Layer 5 of a small transformer language model trained on English Wikipedia (12 layers, counted from 0, width 64).
In attention head 1, each number of a token's query or key is one row of weights dot the token's vector x plus its bias. A token spreads its attention over itself and the tokens before it by the softmax of 0.177 times query dot key.
The model reads these tokens: " B" "M" "W" " while" " F" "er" "n" "and" "o" " M" "on" "j" "e" " in" " " "ten" "th" " was" " the" " qu" "ick" "est" " S" "E" "A" "T" "." " The" "re" " were" " no" " imp"

Query weights of the head. A number n stands for (n - 500) times 0.0019.
q0 (bias 0.160): 451 683 420 612 538 384 604 440 587 576 511 558 864 692 550 380 578 471 434 596 278 269 676 452 433 519 548 615 513 504 315 394 569 445 463 337 438 659 567 664 585 557 447 453 555 530 410 387 463 536 276 474 536 486 609 639 441 646 652 638 595 602 517 445
q1 (bias -0.019): 529 546 284 439 526 373 530 459 553 657 524 569 632 646 399 656 496 406 474 467 509 268 420 392 545 372 563 504 470 558 514 465 485 653 560 520 574 488 613 652 487 436 444 564 543 597 517 372 479 561 447 678 477 560 614 373 544 507 548 496 447 464 406 521
q2 (bias -0.173): 545 353 536 468 518 755 389 633 400 394 668 573 364 468 574 765 585 432 315 470 679 512 528 528 663 485 384 488 518 621 580 589 451 591 491 636 430 527 409 268 531 363 458 536 518 521 785 761 464 425 487 468 425 605 492 429 744 254 169 529 230 284 512 304
q3 (bias -0.032): 425 547 434 399 468 367 468 556 547 560 482 420 592 445 367 514 529 407 475 496 487 561 324 614 550 561 468 370 528 458 472 496 536 490 538 483 542 369 572 522 582 552 445 546 614 402 652 528 490 506 354 555 561 470 577 478 416 452 506 623 599 504 536 487
q4 (bias -0.118): 551 487 556 452 457 524 500 436 435 693 389 549 509 488 650 465 516 623 464 508 523 565 341 613 490 560 538 545 647 403 475 601 421 519 567 588 454 480 520 473 442 557 433 556 619 434 271 603 479 467 445 549 481 499 424 565 663 472 295 330 416 583 476 436
q5 (bias -0.257): 559 537 550 380 490 489 389 724 396 495 429 511 400 452 633 836 600 477 452 451 574 687 448 502 439 448 459 421 592 486 524 475 368 565 507 572 466 579 385 276 545 519 521 404 486 465 592 690 441 626 468 362 433 552 303 519 643 388 469 362 467 516 309 292
q6 (bias 0.185): 601 576 341 645 483 494 467 500 429 422 429 641 518 555 429 409 522 493 536 573 458 292 425 480 563 549 485 772 446 580 488 463 603 531 512 398 399 326 587 532 477 404 396 516 461 562 444 436 462 450 459 587 623 442 587 459 492 605 519 557 577 601 470 578
q7 (bias 0.222): 438 503 438 654 479 466 457 555 595 585 575 652 590 600 385 483 613 546 572 586 414 447 405 531 541 553 670 369 410 598 317 532 515 497 378 541 326 532 708 686 461 524 527 588 502 469 473 395 495 544 454 440 645 493 601 376 383 479 399 478 526 486 641 662
q8 (bias -0.094): 540 473 507 484 523 733 576 403 627 396 504 373 271 369 540 504 535 660 554 569 512 532 433 696 480 535 535 661 425 560 484 552 402 568 606 365 543 440 544 449 466 490 546 412 596 591 436 350 309 434 619 568 628 290 516 520 498 427 462 483 421 478 600 473
q9 (bias 0.048): 365 498 505 487 563 284 451 173 536 505 629 396 642 442 304 462 519 479 538 611 480 485 502 488 466 403 559 511 612 436 443 441 632 375 302 306 641 457 506 527 486 455 554 530 514 597 351 394 454 559 580 637 688 542 634 499 422 638 577 597 495 683 426 654
q10 (bias -0.144): 641 486 394 416 521 542 434 617 574 301 517 566 327 434 456 525 498 540 536 584 636 724 462 615 430 599 503 442 648 478 327 568 508 579 714 723 573 584 543 423 359 432 395 407 585 448 707 682 522 616 544 451 513 624 547 329 750 288 454 535 344 531 622 265
q11 (bias 0.025): 536 522 489 533 613 479 557 488 447 635 494 456 500 472 387 293 568 638 521 703 496 209 645 635 449 479 578 561 663 485 424 499 547 515 453 360 337 443 574 582 562 323 409 382 454 352 271 523 557 545 583 609 490 565 340 375 510 710 552 488 527 576 550 571
q12 (bias 0.198): 590 533 398 568 512 441 573 457 481 518 464 503 597 524 541 422 524 456 484 465 575 511 481 439 566 472 480 445 423 591 541 514 521 457 466 487 513 490 540 564 510 446 439 568 475 508 494 476 505 500 577 595 609 588 622 399 309 442 655 567 492 413 535 672
q13 (bias 0.179): 580 461 428 565 442 519 479 403 595 523 466 412 586 503 364 350 527 450 411 468 500 463 390 691 527 504 373 470 455 613 586 492 519 482 483 427 426 472 643 577 545 476 454 543 557 585 456 421 456 348 519 548 536 505 676 510 423 496 538 549 389 578 686 792
q14 (bias -0.069): 537 452 416 530 494 797 524 722 521 573 422 428 388 519 678 442 398 525 545 524 604 712 543 513 427 630 364 722 440 364 528 455 372 485 572 436 590 538 524 350 450 588 503 489 574 587 563 532 521 531 459 516 479 501 515 528 624 313 529 465 447 427 453 394
q15 (bias -0.063): 453 574 474 563 558 263 588 470 459 598 446 455 606 530 368 670 498 538 491 537 544 573 507 466 389 520 430 431 630 517 464 470 468 546 575 371 508 597 473 507 548 494 554 558 500 565 586 502 679 596 430 287 565 393 509 515 475 566 514 511 519 654 483 494
q16 (bias 0.146): 279 423 665 581 542 472 510 373 576 535 499 691 518 593 469 482 437 547 538 456 359 546 468 353 451 405 540 559 531 523 378 453 642 433 400 451 588 504 563 522 458 503 728 574 446 493 358 354 405 595 577 434 562 417 415 455 382 533 514 429 632 477 544 817
q17 (bias 0.164): 488 512 546 641 484 456 489 573 466 543 554 565 530 530 441 269 587 454 443 556 472 319 532 519 333 673 485 453 446 549 546 437 641 437 348 423 435 502 491 558 588 493 418 476 566 402 604 359 469 466 354 489 563 491 613 647 442 527 469 644 341 465 471 523
q18 (bias -0.191): 572 677 477 427 423 726 475 361 275 337 409 436 409 439 537 670 351 694 478 485 471 612 417 624 405 623 434 573 651 376 482 497 366 545 611 522 577 468 527 157 552 675 490 645 604 411 525 548 414 350 472 529 390 505 210 550 833 478 519 641 403 537 529 282
q19 (bias 0.175): 543 533 406 570 384 366 489 398 592 616 567 655 683 580 397 75 427 508 547 603 445 472 510 334 523 416 619 487 500 461 562 481 532 500 414 558 428 396 547 751 539 517 416 548 632 435 320 448 497 440 491 713 639 519 635 408 420 512 547 461 408 573 491 706
q20 (bias 0.021): 502 418 573 468 372 735 487 597 515 416 522 581 441 574 609 337 511 439 451 482 559 536 440 563 449 509 421 562 413 521 513 483 467 540 509 634 475 342 534 421 445 578 523 514 604 531 453 486 522 490 571 528 433 451 649 467 599 349 542 512 412 389 433 634
q21 (bias 0.135): 487 464 432 625 502 557 551 494 665 554 516 523 443 308 370 513 379 341 637 311 541 430 490 495 626 453 406 542 332 529 646 435 721 464 337 488 417 590 666 558 587 459 445 632 496 493 473 459 563 405 499 437 654 382 558 649 564 629 434 497 507 372 583 706
q22 (bias -0.179): 621 429 481 423 528 675 391 627 383 732 380 432 346 490 657 530 485 446 460 326 556 446 537 707 599 401 517 513 669 564 447 544 310 593 594 642 486 554 419 558 438 408 433 492 467 655 678 623 521 423 556 369 395 465 470 577 535 380 590 587 568 361 477 275
q23 (bias 0.092): 503 537 476 471 448 609 565 493 421 589 407 547 557 636 495 375 477 466 438 543 463 527 533 511 562 354 495 512 417 467 497 475 393 518 636 570 515 395 539 478 466 527 524 442 454 515 482 448 481 561 525 444 435 606 601 470 330 394 450 526 446 406 565 650
q24 (bias 0.095): 483 455 651 372 623 642 580 471 576 642 529 541 443 514 351 137 456 640 640 535 413 427 643 693 426 572 480 349 516 532 419 472 575 380 500 518 473 464 638 456 569 326 408 461 441 372 526 496 481 479 544 375 531 401 498 418 394 409 591 531 541 445 537 628
q25 (bias 0.002): 495 513 405 537 407 593 561 598 458 279 360 428 400 581 518 436 459 543 516 510 506 512 215 611 397 520 578 589 558 553 490 703 434 565 430 546 370 486 435 533 370 565 250 602 550 567 523 460 533 384 581 366 491 389 529 446 558 407 592 581 456 490 537 537
q26 (bias -0.079): 571 464 474 487 497 564 471 584 459 393 410 603 471 572 484 467 492 521 536 589 433 521 510 554 516 580 312 477 647 459 530 524 357 363 698 380 514 520 479 423 544 452 428 375 481 554 571 649 367 543 531 547 247 552 415 420 680 566 352 572 526 469 562 434
q27 (bias 0.037): 546 606 429 457 390 413 615 424 358 460 533 430 604 610 543 521 446 465 416 426 432 557 562 488 463 536 597 389 604 551 469 398 533 622 504 544 611 406 493 502 426 504 483 487 550 473 512 499 622 401 371 562 451 632 638 446 368 467 495 658 421 485 667 427
q28 (bias -0.159): 508 487 483 537 453 508 444 524 507 465 569 526 469 551 416 605 429 494 373 407 602 489 402 495 492 436 488 483 464 489 475 557 448 560 726 544 493 524 497 496 520 545 471 440 565 502 369 666 462 544 452 602 444 499 514 399 554 470 331 296 559 563 546 436
q29 (bias -0.150): 528 450 320 427 529 501 397 637 576 606 469 300 390 513 609 969 519 510 520 447 397 807 635 530 456 563 436 360 459 513 417 506 297 552 736 467 494 472 550 311 528 530 536 562 518 541 636 367 396 475 501 381 451 645 431 463 662 291 411 519 429 512 499 326
q30 (bias 0.012): 401 526 593 611 481 320 501 421 599 685 494 381 604 517 474 500 571 509 587 597 364 440 582 268 472 470 541 498 560 325 498 515 465 520 522 442 416 365 579 744 505 459 577 439 597 456 500 446 608 562 429 578 488 373 420 501 377 646 527 496 610 547 354 451
q31 (bias -0.097): 462 447 558 457 589 590 490 488 297 769 386 448 506 401 493 424 329 454 478 816 526 680 360 551 553 483 453 671 589 514 552 552 511 431 396 454 536 671 439 347 515 425 549 569 549 655 575 541 343 371 514 319 533 549 351 627 659 264 476 437 291 427 622 542

Key weights of the head. A number n stands for (n - 500) times 0.0017.
k0 (bias 0.157): 430 519 565 572 522 470 542 358 568 464 515 569 527 528 470 553 489 415 538 542 406 404 666 539 540 410 511 463 472 559 522 565 472 447 519 443 329 432 306 509 590 486 473 513 489 490 577 534 537 512 535 579 568 369 476 489 546 503 511 461 467 470 515 459
k1 (bias -0.018): 398 284 582 724 531 440 501 468 458 606 582 597 481 381 641 468 521 636 537 658 547 771 583 592 477 522 318 555 639 501 446 500 389 523 630 255 434 403 529 646 487 314 254 451 653 513 512 363 692 370 610 401 730 578 575 511 582 690 644 603 439 350 431 459
k2 (bias -0.203): 416 541 461 293 522 533 423 451 462 496 386 441 440 548 504 470 460 514 536 452 533 575 426 555 456 509 475 542 481 616 450 561 440 382 540 470 734 464 577 555 454 475 512 532 520 537 503 493 349 531 528 503 478 630 473 486 472 432 599 510 601 446 445 544
k3 (bias -0.117): 559 452 584 596 413 403 473 232 610 502 427 338 455 399 600 625 380 517 452 491 608 485 479 641 450 681 541 529 597 425 393 330 482 533 495 447 401 594 451 418 484 448 381 491 481 498 603 400 738 534 486 690 682 477 470 554 454 467 566 561 562 451 472 379
k4 (bias -0.181): 534 572 627 528 463 602 607 471 428 541 536 456 460 406 520 475 450 474 467 457 467 469 376 355 480 469 518 548 499 394 472 380 399 456 464 561 490 465 508 465 574 444 391 404 504 549 555 700 510 549 452 535 518 602 471 537 484 523 514 565 522 531 464 518
k5 (bias -0.214): 461 639 448 519 515 535 527 479 442 521 571 375 472 481 546 616 540 472 461 467 471 519 306 615 455 501 450 505 484 544 415 346 493 505 474 500 554 584 640 566 511 553 506 500 413 537 537 592 375 493 450 448 531 583 599 546 472 418 622 522 591 530 467 490
k6 (bias 0.176): 571 463 499 491 508 486 487 429 529 455 459 524 493 506 463 399 482 503 618 510 548 520 601 495 537 536 475 350 478 585 666 590 467 477 507 450 496 377 388 444 553 434 491 501 569 374 492 426 562 495 604 484 531 447 456 505 463 548 569 478 453 576 494 531
k7 (bias 0.185): 531 434 556 519 510 562 491 522 481 444 458 425 505 521 470 383 598 505 535 663 591 511 639 429 551 428 536 476 458 574 521 613 491 493 472 455 559 417 450 481 478 541 560 517 479 511 578 535 621 539 575 543 620 395 455 558 508 500 529 388 419 520 499 536
k8 (bias -0.176): 535 431 490 255 454 479 391 562 478 535 497 558 533 668 391 292 559 415 405 471 486 371 492 422 454 605 511 527 634 199 473 370 454 484 559 568 606 465 479 432 603 428 305 514 466 347 421 559 585 679 593 562 536 519 521 461 460 499 448 527 544 449 587 475
k9 (bias 0.130): 537 266 500 864 504 285 523 355 636 647 554 382 361 454 425 293 447 643 496 468 356 399 564 368 571 561 564 628 663 243 741 548 632 606 586 548 28 547 522 424 522 458 390 412 407 434 517 378 308 375 513 444 646 376 531 474 388 505 448 527 518 593 387 323
k10 (bias -0.152): 517 551 530 355 493 474 431 519 493 506 432 415 415 495 472 645 503 554 540 508 503 542 491 410 485 609 440 573 490 613 429 314 503 523 509 500 613 486 605 556 534 479 462 451 343 461 556 628 486 471 512 545 563 550 481 579 478 466 473 537 582 409 553 499
k11 (bias 0.164): 542 565 612 652 524 754 599 626 530 543 509 407 541 533 464 624 500 592 470 434 332 596 518 441 511 503 409 515 479 475 822 637 493 326 495 646 439 361 409 558 651 523 456 442 515 484 437 421 411 442 560 563 547 492 425 551 404 495 476 577 488 576 621 491
k12 (bias 0.167): 520 391 538 523 551 478 530 491 565 498 494 603 515 527 482 525 491 445 514 557 616 581 629 455 508 534 480 453 466 593 638 541 527 571 508 483 525 512 518 510 429 522 474 530 554 510 551 351 602 444 497 437 514 448 446 483 519 486 484 450 442 479 528 571
k13 (bias 0.138): 499 390 536 459 455 485 553 456 526 495 485 560 529 505 442 444 463 412 602 514 545 515 641 470 555 449 525 528 498 465 670 578 583 472 498 533 471 462 455 436 393 419 334 499 556 421 452 450 674 499 602 545 543 521 431 482 539 442 435 424 448 587 547 536
k14 (bias -0.210): 558 601 570 353 568 534 445 472 509 443 467 629 490 548 455 510 440 376 503 500 458 361 458 637 462 584 561 485 530 548 345 348 461 549 504 502 587 544 446 480 517 496 353 428 473 418 457 620 499 480 624 474 360 626 517 475 570 505 340 428 574 517 685 521
k15 (bias -0.121): 376 606 339 872 549 200 572 438 549 512 615 416 580 513 391 547 551 540 548 531 530 487 563 770 455 535 469 548 549 600 527 448 510 554 439 483 669 510 199 351 574 487 516 512 387 577 404 458 444 404 389 454 573 469 596 564 535 360 489 532 549 551 529 441
k16 (bias 0.186): 508 384 495 562 549 507 526 566 453 451 572 475 521 536 462 420 569 554 494 550 591 376 478 284 611 436 574 515 459 481 446 356 583 617 451 477 445 430 489 460 460 573 565 516 459 495 509 481 391 554 493 457 444 428 466 501 518 560 498 483 359 501 415 460
k17 (bias 0.178): 521 428 563 516 432 490 559 449 532 508 501 510 542 508 480 478 438 432 555 463 470 389 607 598 465 487 540 501 471 665 507 722 471 447 445 550 442 447 343 527 500 452 612 544 480 489 540 399 550 631 562 536 571 450 488 477 492 490 511 349 507 517 565 502
k18 (bias -0.157): 513 630 468 433 491 563 407 345 451 506 477 444 488 471 479 481 451 465 509 467 317 490 407 628 454 573 613 472 478 564 401 360 548 434 471 587 453 499 496 405 595 392 363 456 470 448 438 522 478 623 318 518 478 577 535 562 531 463 485 606 502 517 536 445
k19 (bias 0.139): 620 282 675 595 435 483 499 495 592 479 503 598 465 488 456 447 418 614 512 518 460 471 573 323 524 479 483 459 472 575 677 761 533 535 527 545 457 547 475 610 462 436 436 430 706 460 529 564 574 467 564 462 596 417 445 486 539 503 420 477 407 566 478 526
k20 (bias -0.089): 598 344 762 243 418 659 424 764 670 435 426 689 492 415 762 265 494 442 559 539 593 306 502 487 637 456 518 436 247 578 557 256 287 491 470 567 575 468 631 530 394 401 458 475 492 274 412 609 666 523 702 439 470 510 452 425 575 567 425 453 546 493 434 503
k21 (bias 0.164): 491 486 528 483 465 446 459 545 424 467 521 580 444 485 510 352 479 483 553 458 658 625 491 478 649 479 520 469 717 613 441 615 553 507 550 530 449 521 535 400 338 513 533 547 632 496 524 466 644 596 492 497 448 573 444 447 508 518 441 424 295 488 408 493
k22 (bias -0.186): 484 634 491 395 463 560 505 501 465 505 464 586 518 518 508 676 461 478 406 442 456 725 589 555 471 434 354 524 517 439 415 294 458 513 605 404 560 488 503 498 513 475 473 514 317 465 483 528 546 413 515 521 511 532 540 461 572 495 538 545 622 484 505 538
k23 (bias 0.146): 486 398 537 497 572 561 536 478 581 445 525 611 555 466 497 557 500 423 509 605 614 559 574 394 519 388 475 439 344 480 470 355 570 511 499 419 491 492 465 627 472 452 458 466 412 500 348 580 469 443 637 514 396 427 468 414 563 480 442 477 452 529 570 610
k24 (bias 0.171): 553 450 693 550 386 613 495 625 501 428 585 515 522 737 667 722 543 540 507 415 503 493 666 344 585 445 434 519 493 464 552 348 454 488 498 569 440 462 473 497 548 438 560 538 153 481 457 472 586 630 527 659 475 416 347 385 434 504 394 531 456 463 480 489
k25 (bias -0.165): 532 562 552 300 418 585 509 301 615 462 390 613 472 481 577 420 522 611 561 519 535 484 636 745 425 383 492 488 520 529 609 492 347 553 451 549 699 419 720 394 532 409 509 438 483 273 594 537 575 292 515 512 638 280 436 568 503 451 539 567 450 460 611 465
k26 (bias -0.147): 571 690 516 418 582 517 532 509 406 522 580 359 548 550 524 701 486 538 585 330 456 418 458 559 454 497 497 551 326 464 415 403 618 460 456 532 590 466 487 565 450 517 396 534 590 486 368 475 418 517 390 614 478 511 464 532 433 499 548 426 564 484 586 476
k27 (bias 0.179): 413 452 542 579 463 423 534 437 646 512 339 560 459 469 485 608 414 483 432 634 548 635 624 545 410 641 523 449 280 608 378 570 556 450 416 490 298 444 369 494 570 360 492 516 492 480 590 391 578 530 420 430 484 316 439 601 579 409 479 639 585 484 516 489
k28 (bias -0.189): 519 521 472 406 527 443 490 396 524 541 508 410 523 419 447 493 460 590 469 507 413 423 477 462 479 584 490 495 504 387 411 506 539 491 516 510 651 520 475 572 515 574 429 521 594 463 489 642 470 426 507 485 555 678 473 523 466 476 514 582 439 531 443 537
k29 (bias -0.170): 389 593 537 379 540 473 314 503 397 403 511 397 634 591 395 463 634 422 494 574 633 584 436 557 474 520 481 458 497 541 322 292 504 439 441 475 543 530 534 494 471 523 409 486 338 599 429 526 535 543 408 470 451 704 671 497 559 417 537 433 671 449 678 468
k30 (bias 0.046): 601 558 484 727 521 519 464 573 591 447 497 473 632 348 303 466 504 708 416 507 422 377 451 586 445 440 475 555 530 528 686 627 213 567 647 453 408 554 247 526 547 460 518 388 911 624 483 468 602 366 555 569 628 484 653 497 505 471 470 596 490 485 652 410
k31 (bias -0.166): 502 412 591 559 513 551 513 394 409 456 426 655 399 598 343 498 398 440 552 406 472 492 324 504 436 362 524 636 554 546 382 399 546 584 521 512 513 569 535 423 520 503 412 453 339 472 443 565 336 510 461 485 430 576 464 507 568 495 479 398 528 475 609 640

The vector x that enters this layer's attention at each token. A number n stands for (n - 500) times 0.011.
0 " B": 513 609 458 224 497 428 428 447 522 477 479 611 503 428 603 483 533 441 496 480 545 525 423 473 384 606 502 547 333 482 353 269 443 514 513 605 759 517 754 526 525 441 483 567 198 443 504 594 472 453 494 343 578 813 552 532 425 488 523 524 550 524 573 681
1 "M": 478 545 462 295 572 479 443 446 461 483 481 589 455 522 584 430 517 549 431 389 552 470 371 485 395 619 473 523 552 481 292 148 520 462 466 531 747 550 812 640 558 481 532 494 353 431 443 596 387 393 510 483 497 781 554 472 448 432 460 614 640 533 550 686
2 "W": 435 566 522 303 544 452 474 484 503 423 454 589 510 434 535 442 447 529 472 417 537 518 404 505 397 583 437 604 528 478 326 146 521 472 474 521 741 533 777 613 511 500 541 447 334 423 445 582 431 364 469 518 528 802 524 468 462 387 503 687 660 514 592 695
3 " while": 493 547 494 253 500 451 495 422 474 509 439 661 480 460 582 456 403 524 492 455 541 468 385 468 389 634 412 605 479 565 373 134 559 488 479 550 754 601 738 573 458 401 488 525 342 401 514 602 476 402 435 525 541 751 534 497 430 425 525 667 621 466 518 709
4 " F": 547 538 439 330 490 414 482 500 489 493 470 607 509 452 539 476 457 499 443 377 512 436 433 543 395 643 473 566 477 520 285 143 507 457 508 504 742 525 742 616 557 419 584 510 306 454 431 624 399 398 569 500 514 786 513 546 446 410 520 657 644 417 538 700
5 "er": 484 612 494 249 545 434 445 449 452 510 433 598 512 466 558 532 459 554 522 428 479 425 372 488 415 643 465 555 452 540 329 120 600 316 561 559 802 553 712 616 522 443 541 530 334 468 457 631 453 398 542 458 552 662 504 458 483 421 481 688 608 450 572 623
6 "n": 462 599 481 268 520 469 480 469 469 519 498 570 479 481 534 471 451 565 416 374 486 456 397 525 433 578 446 578 437 512 291 141 552 367 505 504 755 589 776 610 601 480 565 516 298 454 440 640 467 414 518 475 565 748 538 439 472 425 475 690 621 553 494 635
7 "and": 447 595 473 252 562 380 464 472 483 458 512 625 501 486 593 471 492 569 493 473 501 480 325 533 431 599 421 529 436 504 325 119 586 373 525 510 727 605 806 643 460 459 531 484 381 446 463 583 440 407 477 471 500 723 537 545 432 513 457 659 620 458 553 654
8 "o": 487 598 519 287 532 433 457 455 388 501 530 605 478 477 568 508 498 538 434 434 508 462 372 565 389 645 390 587 464 524 304 174 495 368 475 514 724 568 774 610 437 504 565 513 336 372 397 567 454 409 489 485 546 745 611 526 466 534 464 709 587 504 509 669
9 " M": 506 549 421 314 467 427 507 444 459 450 456 610 471 481 551 459 528 500 399 369 486 446 405 518 454 657 471 591 527 524 305 151 578 439 472 506 740 508 812 607 592 488 572 535 325 452 434 628 408 399 528 517 529 812 516 562 434 431 476 582 596 483 516 642
10 "on": 490 619 469 307 559 454 436 423 449 504 452 622 467 457 566 465 503 589 457 425 491 448 389 492 467 590 415 577 462 475 304 121 627 330 535 503 776 580 737 566 545 482 566 497 341 390 479 581 415 450 528 456 551 745 510 458 465 454 465 663 652 520 573 655
11 "j": 423 590 459 278 527 471 466 454 496 454 496 568 536 436 593 496 527 523 436 400 490 456 345 543 450 586 453 600 506 526 293 157 574 321 538 534 689 607 797 597 483 488 568 491 324 409 438 611 482 386 468 497 483 755 481 503 426 438 498 639 615 567 587 682
12 "e": 427 604 576 322 529 423 475 403 434 549 480 591 462 473 506 493 477 569 426 378 515 483 353 553 425 614 408 607 410 538 293 161 500 424 497 515 705 541 761 648 503 515 571 494 339 364 419 570 476 374 489 508 549 797 545 540 472 509 489 651 606 494 540 664
13 " in": 494 533 483 344 453 511 514 400 422 478 428 632 473 420 572 459 432 515 414 419 507 436 396 453 398 642 476 557 410 544 325 147 541 467 484 531 741 567 758 553 526 432 555 533 317 413 453 627 487 453 456 540 529 759 551 535 458 497 526 716 685 443 522 702
14 " ": 522 570 421 332 448 496 418 443 489 540 447 633 443 472 553 463 419 446 434 445 485 463 396 519 458 619 474 540 464 601 272 98 553 429 548 569 754 558 722 601 526 512 588 537 303 421 434 593 477 388 447 485 466 744 552 535 432 495 570 671 648 494 507 647
15 "ten": 467 558 502 291 562 486 446 463 456 528 475 615 500 531 580 490 492 517 484 444 473 398 346 506 457 560 463 489 417 532 236 104 552 411 581 505 746 628 719 579 510 488 529 480 367 490 491 525 415 374 443 415 558 706 547 514 460 520 571 733 682 517 441 662
16 "th": 403 591 484 335 546 426 537 409 455 460 483 604 510 488 610 463 464 504 467 398 413 480 391 558 458 597 525 552 457 581 220 105 545 429 512 493 758 526 736 646 509 488 540 547 348 474 474 576 430 367 490 461 532 717 613 542 444 535 501 675 606 404 470 647
17 " was": 464 561 463 295 503 502 502 418 451 547 445 649 508 461 563 467 454 492 478 439 497 500 386 477 398 632 401 580 446 523 345 113 572 489 534 562 781 500 723 554 469 466 508 540 269 418 498 472 519 414 487 515 559 692 538 473 405 489 563 749 660 459 473 707
18 " the": 500 544 458 300 471 438 512 442 449 563 477 684 511 430 627 463 467 483 464 448 446 439 378 482 481 694 495 496 475 580 324 97 574 459 508 596 752 518 724 632 492 406 458 512 315 394 473 532 486 422 495 475 569 700 586 551 456 475 493 661 625 421 478 663
19 " qu": 536 582 433 353 575 488 450 499 493 515 494 602 487 452 541 490 510 509 421 420 419 462 373 484 464 596 428 529 494 596 289 84 473 474 487 506 723 614 765 536 570 392 541 457 288 469 482 544 500 384 481 458 498 766 513 520 422 464 586 663 648 553 481 694
20 "ick": 377 592 499 331 555 410 432 411 523 490 472 627 498 452 585 469 504 547 508 407 396 487 356 474 412 555 464 585 468 567 279 86 566 401 548 523 715 541 719 614 480 477 525 536 307 487 449 557 528 461 454 500 527 710 545 512 443 450 496 699 639 483 551 728
21 "est": 399 611 520 321 548 409 484 407 495 547 451 638 522 500 578 458 475 574 513 411 431 479 324 504 388 586 488 520 437 537 293 117 605 447 493 486 708 511 771 620 513 452 541 523 329 471 427 538 493 410 483 469 519 710 572 512 454 545 477 716 645 408 521 687
22 " S": 495 530 438 321 466 383 523 463 472 531 495 593 474 465 580 450 548 509 449 427 468 485 392 511 424 679 446 606 481 604 312 71 538 438 502 532 728 481 739 583 528 490 577 516 272 478 448 586 457 358 535 527 479 757 513 575 430 483 501 655 563 482 508 654
23 "E": 472 549 482 362 538 468 485 434 483 524 494 592 485 459 575 447 499 525 449 416 553 502 409 465 362 661 422 525 509 544 311 95 473 408 484 506 710 533 709 627 482 540 568 455 232 466 449 555 441 406 508 485 537 801 548 469 513 460 516 720 630 496 511 674
24 "A": 459 564 438 345 529 455 499 419 485 491 473 640 465 488 622 429 500 574 488 468 533 484 376 474 361 682 442 492 496 508 328 83 533 456 500 512 695 534 717 637 465 530 548 483 269 437 458 572 407 402 497 467 547 784 570 500 501 484 487 707 623 453 526 622
25 "T": 438 583 422 326 559 452 506 471 517 435 497 642 433 519 584 457 452 576 524 469 536 518 387 519 401 646 486 538 530 531 303 69 530 434 480 514 663 500 712 602 497 516 529 433 284 413 452 571 428 350 474 499 573 792 560 502 448 448 519 688 602 488 535 640
26 ".": 455 535 442 335 491 470 514 415 487 481 455 628 488 487 595 454 469 550 498 474 537 489 383 472 452 603 434 588 514 590 288 111 561 402 495 599 657 573 768 551 469 435 489 582 229 400 471 549 485 420 451 488 511 752 571 533 494 375 496 706 551 495 567 699
27 " The": 543 563 500 307 464 415 523 460 475 573 502 673 493 427 624 464 479 525 494 456 495 463 376 473 458 727 482 507 481 570 340 78 612 459 491 554 693 509 718 601 483 436 485 483 291 419 425 506 450 405 509 469 546 754 542 547 441 439 475 653 579 426 535 671
28 "re": 499 581 498 397 532 440 502 470 481 556 455 566 482 407 528 530 521 625 512 458 475 444 419 490 485 615 402 506 435 524 331 42 506 405 560 496 711 505 780 587 500 508 482 535 275 394 380 524 529 414 486 462 512 732 565 490 469 449 484 720 588 509 559 722
29 " were": 492 539 465 336 530 478 525 422 470 555 436 660 491 477 597 484 422 504 477 471 486 463 386 486 453 652 402 547 429 529 376 85 565 508 509 548 739 535 723 538 467 473 473 557 230 385 466 475 535 411 493 500 563 716 529 484 417 481 572 719 597 467 497 732
30 " no": 563 542 483 358 535 456 501 414 469 575 423 676 473 493 540 510 506 496 487 447 437 412 390 504 500 692 451 502 476 567 362 66 543 491 492 565 686 534 723 588 422 469 478 512 262 394 432 550 474 383 466 413 600 709 568 526 476 500 566 685 623 450 446 684
31 " imp": 554 593 464 341 512 506 521 462 480 475 463 651 483 473 620 529 455 447 493 460 362 425 358 435 419 593 494 453 499 596 245 110 461 493 477 473 655 584 753 542 534 414 601 583 306 456 515 529 505 420 461 434 486 735 527 514 495 495 540 691 652 513 460 725

Token 5 "er".
Which token does it look at most, and with what share of its attention? 3 " while", with about 40%

Token 28 "re".
Which token does it look at most, and with what share of its attention? 27 " The", with about 40%

Token 17 " was".
Which token does it look at most, and with what share of its attention? 17 " was", with about 50%

Token 18 " the".
Which token does it look at most? 18 " the"

Token 27 " The".
Which token does it look at most, and with what share of its attention? 27 " The", with about 40%

Token 26 ".".
Which two tokens does it look at most, in order? 26 ".", 18 " the"

Token 25 "T".
Which token does it look at most, and with what share of its attention? 18 " the", with about 30%

Token 29 " were".
Which token does it look at most, and with what share of its attention? 29 " were", with about 40%

Token 10 "on".
Which token does it look at most? 9 " M"